Layer 15 of a small transformer language model trained on English Wikipedia (23 layers, counted from 0, width 128). Numbers have three digits each and are written without spaces.
Take only the direct path to the model's output, skipping the later layers: a vector added to the residual stream pushes a token's score in proportion to its dot product with that token's output vector.

Output vectors of the tokens that the questions are about. A number n stands for (n - 500) times 0.0043.
"\"": 396376426453603390578365520426492498525547571474502480522485386594703537525299250562609506753421697734622484478513530419650426445499703610380712425400450558285294347229458486657628498581401436516563413542396533590414408357620628430467569442347336109591376362738809454512574399637451463425433483408444722773581487591317456759403482391783648639415580489431546332494545459649447627454452
"”": 497784441381577268722360523472484256493378582355495537329709434610542600598302362484598693464640531755688273560401338463536581410420724512224731488279534360196398445463341317646680428668467529506369578528304684554626435413452409493501507516512251121610598366847870371427599590635570440384416461596387586741458684274531559426645475281686534488866499331434552081542533687706849476339452
"}": 500379633357660327660503650549517267497495575312518557388410476413464754575363340448632560622615425503530420652486446622538518567649658545399906636399485511182309401391588362493612608492651456474374530503539587450554503417445335432462485416488448266487361355752598232261596375732551568455662683491461600643560579379537412503585498375708294481481526600468547478411565630398456599523382
"ately": 468710380290585455725743704603606253480479591411532640399442470522548841666214621357565549361437641606546425556354707486537341572781548440431417339395164536403536491591517237304661513636374305449695537138218479493461668705425326522371396572478571531579490549692513282335883301383599278416502419529404404705640716364729589534268426500687439527891176170517591573421799434479530321625713
"ife": 597467261105444491572416623615811412215392613338506652539522519267416519401682595718717419382637690663581650615557508511700508398645656629470452270151315368391582495645531363681697428469639343467381395273538458432600641653620449452689582521696527543625424471602562458547418264423534450524543423572118550592599450564220647570604525552556413385457393495403497446400553590369436541441414
"...": 471580372419686423622383455641552360557509462521519529384564531578480469542407355591457407492596562507621385576484543549513493518592578530369479317395513488296447449543471436613495435652619467532480379447471523609558521306684487397472581646404497288540480436637672430448460490539488423463464467422580507761550443408617481724372515433684584678403421415534431346507532437470487492639556
"augh": 539395276225521437436517791660856466436486760427526428524856345296534531436395545373524659541625504404493420534249580422581482413616686498451447621359396471232574619587614241284650356344388394470513541439423534713822661610536525611471604607680427278604582422574601542517543520392525482447513719311340598389517569322541696591492443423589331463439174535563480385541510446545563474447562
"alth": 499838511318354289615593522747534095649502388463525651395602373446409468301582361538568411327569620572499449461195560657593747432427208472331481475534538544474416363687577374417664611247633340478537194395520740566563656527695409494514433591675479239540662570469754312421543598668380641685692582572446571744430612421320527633167433547611516422739148412471756535421415496417472526462504
" followed": 583625307447480539545557544602586492500292543515513626326575380450314572681525458439456508530583313581672243581454418534490614597605448339677465474511359396416538376507457522619580402314411420493507467481500507547517615443559490641397433521640421427465601467551408404525438683540553566314584570485561574488609493266477545592551537560571480513663416369553595444471571622345412466544525
"]": 373627426406634292771659749524631373375390764280510613411639639517347766710477353419648561504712463590566411627350338487477605676421690686406681420283642314349397385376390444594595660570629352512391495621371829456461433395509645500371406501680378152645437637817753283349346560445501354497604516422504488646492529387345442694490597433676630298531488465583292171379626508417364472462346
" is": 509652357559636570633421572518641590557463509457490546563511402390436438475384415388388431648482432550545469421509421594547412532452614645432430584514506364501406283463580588498538539551447501526548450316327675450612425402455468525463368439310449507657638537520525405564574608533516394438521339379653599555501534219640423672559597524717732318637541508322521533521634434401582455438474
"known": 427606249179421355479738502726431590419433734536519656410423575482441543503391594577623436415457557427587572226468521578613703560503386714570705190319621482567573312734496239420510380514440393489456284433387538730492695564596566416476506768530690403534601601572317331256556386489573666716546544486579533680429682324272392416549348520693266675757451496627342419405492492211495638471403
"|---|---|": 430503492093188631527457393607425453241640736291529209399856448361541669431475385388380641224351410718823455339358547725841407460420389406338748042369438210225409275458549257673791548499869316426654271535812506831892593428656384268330578774493586657436559864520236414419533797755653274459354570530516549974374682492625359524548367788645587275569406556731778309400416396545631647289269
" while": 599610441524565453576395455666573521519340503471519532405584467573444483558546508450442591350547423408615421537541364565528426608457531447622435609545216388396515411599435466547448521431432428500588381486448495465513651489501430463531408558561394371434578442506537463563517668519533513462573476542396641608527426355555444427467571517591486550590541312646595331543525647411538601580496
"han": 624578373187591594604444457526447476454349558344491538483730367532273530459604480325449469392419403418477529639499486683481499566438521537488603577547204461680428472455646293586374529732422405505345285496563511597672512740834537492437448455510396398417627590493564336468371702452519452473488543575545594773407632607445541423503480608415427451516248484572512593518685397447848388484427
"ely": 313396176217353427764619666426464528474363590557497511473528368271434347568358299441461648348503457504503512604511484529517599211585456432268387491518359627333463585844492439629594482661495520437625648676323607701704329746835374449474390520734550548673722598475600443344460337474586239779480549478591523742630492366446723458319505435917395433450460383634318524422550506295575397540587
"resent": 458742411080530226353533545785443468447516463529527837431721421534353467668581540454352670425714451580558555448309685653845438747404595501533621419319293310514394380533757501419637637426489391420686325690357460780403570258518799510434473618306316394517581390797441515498285521642433472564586520640316477450469611601348642388487554578478390400374434430581633402468369660406575297574322
"===": 562434555368372654399492357691470716612581514668510548458627347423536395582472403609574811528441525488562393322615624631519680472546607407654511233363156282421368386421395527476478456503510594512660207444565258415563424368602475499487564654326371261643539358404436622287644589663557493644766319268335604562439674557510455659366590642757416456471531524527591449541367493211657600616675
" led": 568565339486384519610435583525557433445409489476512551415655308456269690561418417346474471467519375584694339482340420555529517623554385437565471565580379315446549482491445607650634351428440551507499381390472528501585582464674534597486426525650356418473591532596499483451540630490568578437565565586436561534556473383497491592423477641588570378564496322551491496538559673323639432509508
"==": 504418342328654640303532422591579564374659416715505754402732149526439511504469381543734712637322541590548482580551605394473573357488627313653520331261176409552157242360491638624731422539588575507528312603551387391452504456650547496605575439512389214571564409538490557412555385680573553503500530280284647458541689529445428723354436500761589473574566522379575373507497561324641546542566

Output weights of attention head 1. The head adds the sum of these rows, row i times number i of z. A number n stands for (n - 500) times 0.00085.
o0: 468447541580375598357546380680534588469463317579298256372799356596762499415550329488561669722349548319573522373403502497406766380428559403646517351511507478615571456548389537514579522542523532386517482527551363516785571617519513439682564351351404623450606537256486669380499452557566374553380442404336450578551612695437415504470436522451637569658406499411586478740285458512530427450668
o1: 637414443468413598381390299576449580366407408719973553527712510374456406540599590584720676501557507495553554488613542397456699506463562366627475484549401574671580336456348560537559304555555457324621323541579255113447510574332454573495515523510366355322619504415365596297584332408592602406550551508425439500749814588546520542407325718636375502421600510472633413491376485157573351592557
o2: 369714464493340646535483443463401422439712380524664410417590747459594511327675724216532536628382457511449509399421630528564353548388410538295508523695643619783362271696603634714551664696340387615359773557570567466326535460438529520545435462773419599359571688436340268550680497189519546413301656560482311378539536402453349607622270579243785479435453435538467531633575574442488461343364
o3: 502614546477545449444459591455437504483623371477276435324538432492464680429461517347393452643567642607429433424441568529478526635431436417291632557394559665531627407392559451593523551531445506303399655643555515402378579535392642477541542551673642690731511585743502386490589525393422563615314469636532431493391538450425522384710504376340422407436361371529502349590495521647666507506522
o4: 324637423338547551401585464507420402360521483447512412550533498629429439455715497495587566509324517504494552586510682665463570662469556491391571471386648657838492462661363390532449599544483317480428711553561533371298547546439433525690496486704482499282580703438461319363471464443422475442396604631406292503428717461490480665515359671555448570516488412464261476311540673496411622513302
o5: 384587411369538284470533609418326447301588431557536507516549585554541499418495471501716685567428725563474703505470467446658579456472673506266605489341641745704275352475384483588611644435380551499331692639452540438323410395367637262488466109681595318392403676820458457472571278543305552341387673572515298682541717528445606607589336237590626393519494575559454361479611587785457619526066
o6: 660520522605458630519477459617550503553342458478579436504635411397380502604503488494399466313557299407407487458419587618354521434579364428799486699535373203393764606578526612440423466459511444330559332446575405504775538631420453510475374672407524662463633397391384594469533589515567461527698383451509583442480476444582462422567650659383511477671363427570511460633422510282551416466772
o7: 475642385478604456443544462676667440433532511283531544591507648445475584485557481512389317564583339380420504503410633582421391569279329544532397681517498453408759381642399418561566672609529457528437446418470397558496654445420590736390325507448580695554521455404518608680442379510734395530487396580482497319378688480566485440509511536522521490396404395596533447618555643438578371433571
o8: 505569466543409569491695531520434669432489637539698440610542624371532580528628537468501462553273455469514573282394614646535392567444452519532575638581513399533542354544442555477437589581414377576410568415511419422631471475394421550546426342619507551361486576393470316418532498546612557548616641550392501396433617600501440488517350621348569336415462461592522592720499602366519454401398
o9: 388479547586475445421521602176534464364400625647924459453522548413307616613453451568467581508512381661323457377610428521488468607441448696362446670548516524400536564509469581546405625597531578673611445582453608297488401528507554538479393326612498474484503540702352439544530603587668433362466459564481471342606436311613521664683538389344596380494522461526394549152537562554529463472300
o10: 743482488590564550568392537505548679358516348652442423552596537435418444659476591597437480318628423649467478474504571487626514454582474584643418389588271520474380705333526405502526305390593462411782294489406422518563535545570547523370310569445572510480623487416327648448500577556648375389405369362569626542621604534448448578196473703551539515471547505457611435654328329378594452429681
o11: 561544556516442333652397508748629459542280445568541565547368460581539403651468375681388434474595491457451532560610315509468456617607410496595496505716411296298772508636503483425455483411387688426771128508341294539621408420534502579457368422306502550627471370458641645516328561668626415506719532442432711678534218523689768380569611469602455441407469410389604461508507412388426508415626
o12: 526528452431443673586736458584548525633430492424412387608546373231387397537472557254312506500498319411321527489484555609331301493540373413605422706635448433547652499586522465425477601419322406647648514454592620639651599584441463618548277595624511820422534651316406463613582548516547445518639373611420436422477453352616479666580547678369579331464356304524450569739505501351538381518741
o13: 432735312465583364496418617538336282383557326425406643474512727565507488424508602319652548528496568478390474652416536426527557528469513450284450682454736673870346419573364464635552644495246439585281834653389862453350468387364600423507437305826533477257439681728490273511615359373354520297290646682521266588543707289546567679651404339541693520503520360588345288596615732653489473497147
o14: 302492405406617503515654569454469507430731665325784557393558619465385571483681648257356485500424491435216603442364628622261382592326441514312512677588649552779494393672569441559485721584356427464481785683462723423264510403356534645488480493831526533342604710555310446534585556460331627517432540697501345344396493320414513581612551392231582362530267485549286683381709532598452562561267
o15: 658697428521513598533512472562556484425303463547726561538483541358222511618588667359428546350496258429315507493454490597209558457572522382743476589541533315688794577646488634350316511518555561503528479588580469487671536536324253482592360413680415712443794525381297402392437621369582681487669448607491421400393577245613469435601603562362421426548395504665457596501530470244600345564623
o16: 489566490397376511311543560668414538724740541356683490594506564431583313504614499503456508515494534418409393496472440472315429504387491577449435577577518347549586409587349544441503623560501490673529508402505552530487519486542463586597405534579462364337570512427501613567546480346553453628541560502441387466543584382544528663385530508519442477392423452571509617569398649460536586489559
o17: 568514631577433623332617319533430667544420177612791322528596588478537491500662497645489621448346362350572571383563686461380585495523391288632463325510402528693674421568410533471394496555545455331570255606661241299357518565401420569601530481607531635331690563317320628348534478533551588621670545553485349439499630677493367553510375795494445497527494533548445464457382592242591617504491
o18: 454422569566442667614493481632576599476399551542716251561522486429522523502570517506687374351514330333510631541570625541495620502489417392844563473585432351450624709598608454359450314456496526252571306442723135464542486539346444608464539699429480424505547410350408510462384446516521511609580624363522626417458374658455474410430412794392375590550531549499668543458441521376489425497747
o19: 534431357351560577425515409309451604325539478505638746506482519599463493422313371585525535657500780682512541384499582529526465460419587481421520448339635617501383306369491505563502584561619572574484496393432706541423490426547559438394593381390568495632362567542685505470435428556485539240528436603451567558600625547371564391582526445684560417516425684453571517201443482658536546471199
o20: 631377699542416662514514482579546638768449524535340494592477379555424430436540459605354343435578368504579331498496585577448622423563341456654457321466326289285608720472507480431440349446589499525618239407589372542595445559623429513570640796218477621602687265224520617430409659591538471833752395383483711460426295666470502369375639755476410539496497557432654635481349442222603450474831
o21: 362510406519637371562474514421498348333564511500514460515512716574557588551618655362700490463303429437502494564425462447426341578522621550410521668524606651678503481533475463532604605551340425517328709580421641567428587449338561571493372255674446460319398628804436189506561339418543521433375591494489440551626499476550439458622357331466593494497570470674258453577762530537237725542260
o22: 511661471428326618427444601509281635370576550585622455387676574362455456356653796294572599557575484585416464532335519559471654487396506367339340576477623546718366453698319621486460612508430597568418562583610465389547562472352414540575412508720612507318642732437304541436567602230443606261435514579406238445549730403498569654424220597323610488527420343546562379800400612432699386635453
o23: 567613666630406697416591564537491701421397508660679319520536725408350622501724672425576517336468245432441483506347497624359624608474475490525563448608494426667844607748460424470419536458600518306427324549701360470526528434329387533499498471600417713281584642379264395351383467327520442652667578519544293327485602602544401371505515757310463484453447558567539614608432554212473436485616
o24: 423572450460431620460568578498383606267451428577629400504530706498402601433673650277734486504296357518277567575426583593316640585447593399435546642490646552901630545637344467445483705545454534438344677585668607413480498491252481484603377316746397592198528781579275141451487302407490520426455568542448263467667699536490493480622459485316639436451521526641312520581593652503459515542255
o25: 254416429332562412477579659548386590351698502454588557472517518457386580483623473356525547581483660545351608494366533612467443644468635474201620672510579793534420418466516386602399574575355426384422713513496455474360536518493593524558523355722479452400464594567418519457548443475353567522340629559496365399535657640345567591634528410407423438542428631504337477412433591703383589543214
o26: 583432639541382592470456379565721572544404536629648453553586436359466499540515567580438359333441427481493546419489471501481472479511478482822476489551367220302687476527563620448323453452556546358549327377714160470780490631506464658546520813374350626565632288341506686508362584467758349556666411371404647432540377624440448494473679791408465567502451519380611494501396508386605335404832
o27: 569424409347373440460471572512232391490700403518512604523591318550590541470569411334806594602399603367436547528434467488319676264335431285479506664380525595547290406486240644529702660446460547591460709688545703393487432521536507257586567320518520475255496536603489639643561385489382539253532588628355425541643769650462562607538237357517582544475431617466593514588486689686561554543343
o28: 543785374607524598617563546562468338462495469565576471469536608550365446420658591347559502547440335446335449507290521522337567603552459409400453604506790578740533648745349505622448655703388494525490659595501505454625527484257354454594337372712461625286685617454348285571484492330623610486335685569410294322372618452654458517617428521412455483496571285638442359637547677339494442519472
o29: 513438432466497488484524454507585345597449648300486579638341574557552510595546569466369413390427544438330398771574609591451500619562431466563447502498420465308533673624628379431456498533585341427551486541442507522426596488493448546572580854374509489636492521403452664535475785574447512562566487511525606331436274147575476396545629577496500518491445372554507492247555474352377521604755
o30: 554372613668599467558602561532562599522510548443075461487565566642594405614551421689615277254506496387540553415289518450457420315580533476664463280326311356289687610583535363483524538456553593322493462448484472588411427600500651350483662702312400619446513519556606489592353388658525420866547539429440613671457222752375476399378544529501531638540346605560454475561390580473516617458641
o31: 455506439381464464346608488544428449555626551394586562454442434604577593241506442517381431657391756662511453519358503579383518589391502473481495567459546498371550401592335495669620564500501539519320499467596413493611353385482509475588648288479373454621417501544431504424593543494453555441566595552381507535493567733536525436556437240384626479590460583413495468370569543575481574660408

Each question shows a token from some text and the vector z that the head gathered there. A number n stands for (n - 500) times 0.0061.

",": 437445449571438444613573496488552562597533538432463420516498566474484475516579529477523541529583
Which of these tokens does it push up most? "augh"

"van": 593519551477465412501497484533451435402545474470529484492496442518509505488529495513532435471554
Which three tokens does it push up most, strongest first? "”", "\"", "=="

"ly": 454495504534482430543527465479531563587532527568491481460521553479550469509487546495496577460538
Pushed down most: "\""

" P": 445465489539539443476505486450473570478423506488485502495575551498460541507567509480446511576545
Pushed down most: "”"

" Turn": 405522493509531433530590539352448437414524522459457536548596574566448539612577523536507504671514
Which of these tokens does it push up most? "known"

".": 434472491497538436519470525376542479592519548572481469526504535587454467486498497573471574540492
Which of these tokens does it push up most? "ately"

"ann": 522488532435477414532610510485540579507531550469582450502441517590484498491506497470567564544469
Which of these tokens does it push up most? " while"

" B": 498534516455488429486574564469402452447478543427505545542564487547471544538576514511497408567584
Which of these tokens does it push up most? "known"

"uman": 491447425384547449502566447512458511488487457476530474520479542492387435546484532474541529523476
Pushed down most: "|---|---|"

"to": 440455483520483471491535422493529544436510462513494459481544512471474476452478522466484554533494
Pushed down most: "han"

" Michael": 511469527548476438539528497458538520554527521513470486487498550491498500499533523518489512509547
Pushed down most: "\""

"ict": 548428493388489431475527454459499558507505507462550426482472511588476465461485503502557544569520
Which of these tokens does it push up most? "..."

"en": 541460570532484436495555479420556515506544494472500467492514538503514526510533527503514487565568
Pushed down most: "}"

"\n": 521382480546510378473465427459436441536488503434506442445458591477449514383526470483520594605456
Pushed down most: "=="

"th": 593519548484466417507508494515461443401543460467531492494493440532504512504527497511537437485556
Which of these tokens does it push up most? "”"

"ide": 523499549461487403519607529480522578494513532471580439511454499603484507518506517493562577534476
Which of these tokens does it push up most? " while"

" by": 477460457619410407576601521361546552451458430416473466598466619463498573524582578402494460572561
Pushed down most: "]"

" an": 471448531531477403513509497572466513610435496518517458459470549420499487400517535454542526420506
Which of these tokens does it push up most? " is"

" (": 436425627610628880351464489494411436435920613432492399354540219669707440742615220649588476415522
Pushed down most: "==="

" of": 493542488494461397509492502551552509586465477471536480439522565423559527428508490556497528460470
Which of these tokens does it push up most? "==="

"an": 456452515525467436566533492455527529568573561479489424491511520525466471532527514480549559527527
Which of these tokens does it push up most? "ately"

" Jo": 511553448577468557487532443427563613433520539476546522515478434515510553542644510475502435597515
Which of these tokens does it push up most? "resent"

" p": 532538483536488408507491511524534499592460459514533490419477541424590512426515515536534506482473
Which of these tokens does it push up most? "==="

"s": 502443458415543473515584471494474521473519448463504461501509530493412407519481547490544524551486
Which two tokens does it push up most, strongest first? "\"", "..."

"out": 401511494517534431534589535339454438407528520462453539550593580569449541612571521548511517690503
Pushed down most: " is"

" Leg": 480518490551505373453532477517546599546393483487557494455524598402520560428512483464466450444515
Pushed down most: "]"

"play": 586525614528542403472610583497470507451468471437566432488528470544479523522488538539561596478506
Which of these tokens does it push up most? "|---|---|"

" ": 492443500449490505469483455495464525500533526445471475522469537511442427416522535514451523562530
Which of these tokens does it push up most? "\""

" Ind": 542487463532444585520493480450521547499521397532505401506479428490569502539458537487518473477519
Pushed down most: "known"

" Al": 471457473448474537508493457547481564530561518503534509500455509490503446460528485534561475569492
Which of these tokens does it push up most? "”"

" on": 543460509407504433544523454501372547430564472472510518584376506522396506468498536509576468567535
Which of these tokens does it push up most? " while"

" to": 571557536509467466536548457442518485431548525512480510535438469502494472490489544550480517575555
Pushed down most: "]"

"is": 540479505437518519468528490560458489417590432381493450509541400537461452468526512480534435532582
Which two tokens does it push up most, strongest first? "\"", "”"

"8": 494529453511493425584574469408635523456458377443460493575487572499521595524493561452519550534527
Pushed down most: "]"

" from": 536381532460480576565540463462532587653643581549650481400462591438582460504520431685683488623499
Which of these tokens does it push up most? "alth"

"pp": 397521534533616440477507493343350426387420614545448645575664521547434562633624568580470549624554
Which of these tokens does it push up most? "known"

" then": 456513501550505460552538518459526542600498498512438519559455554486527523529544546523591521574529
Pushed down most: "\""

"r": 531428563587424518545521495482443532440470541473519468555463479505530595509565572521543561575589
Which of these tokens does it push up most? "augh"

"kn": 572553530551445479498572409461550437408549559482468504533450493483506490491474541571449555569586
Which of these tokens does it push up most? "=="

" M": 529525452590466517487562429412550609416479551479519525532494462513509563523642546468503460585549
Which of these tokens does it push up most? "resent"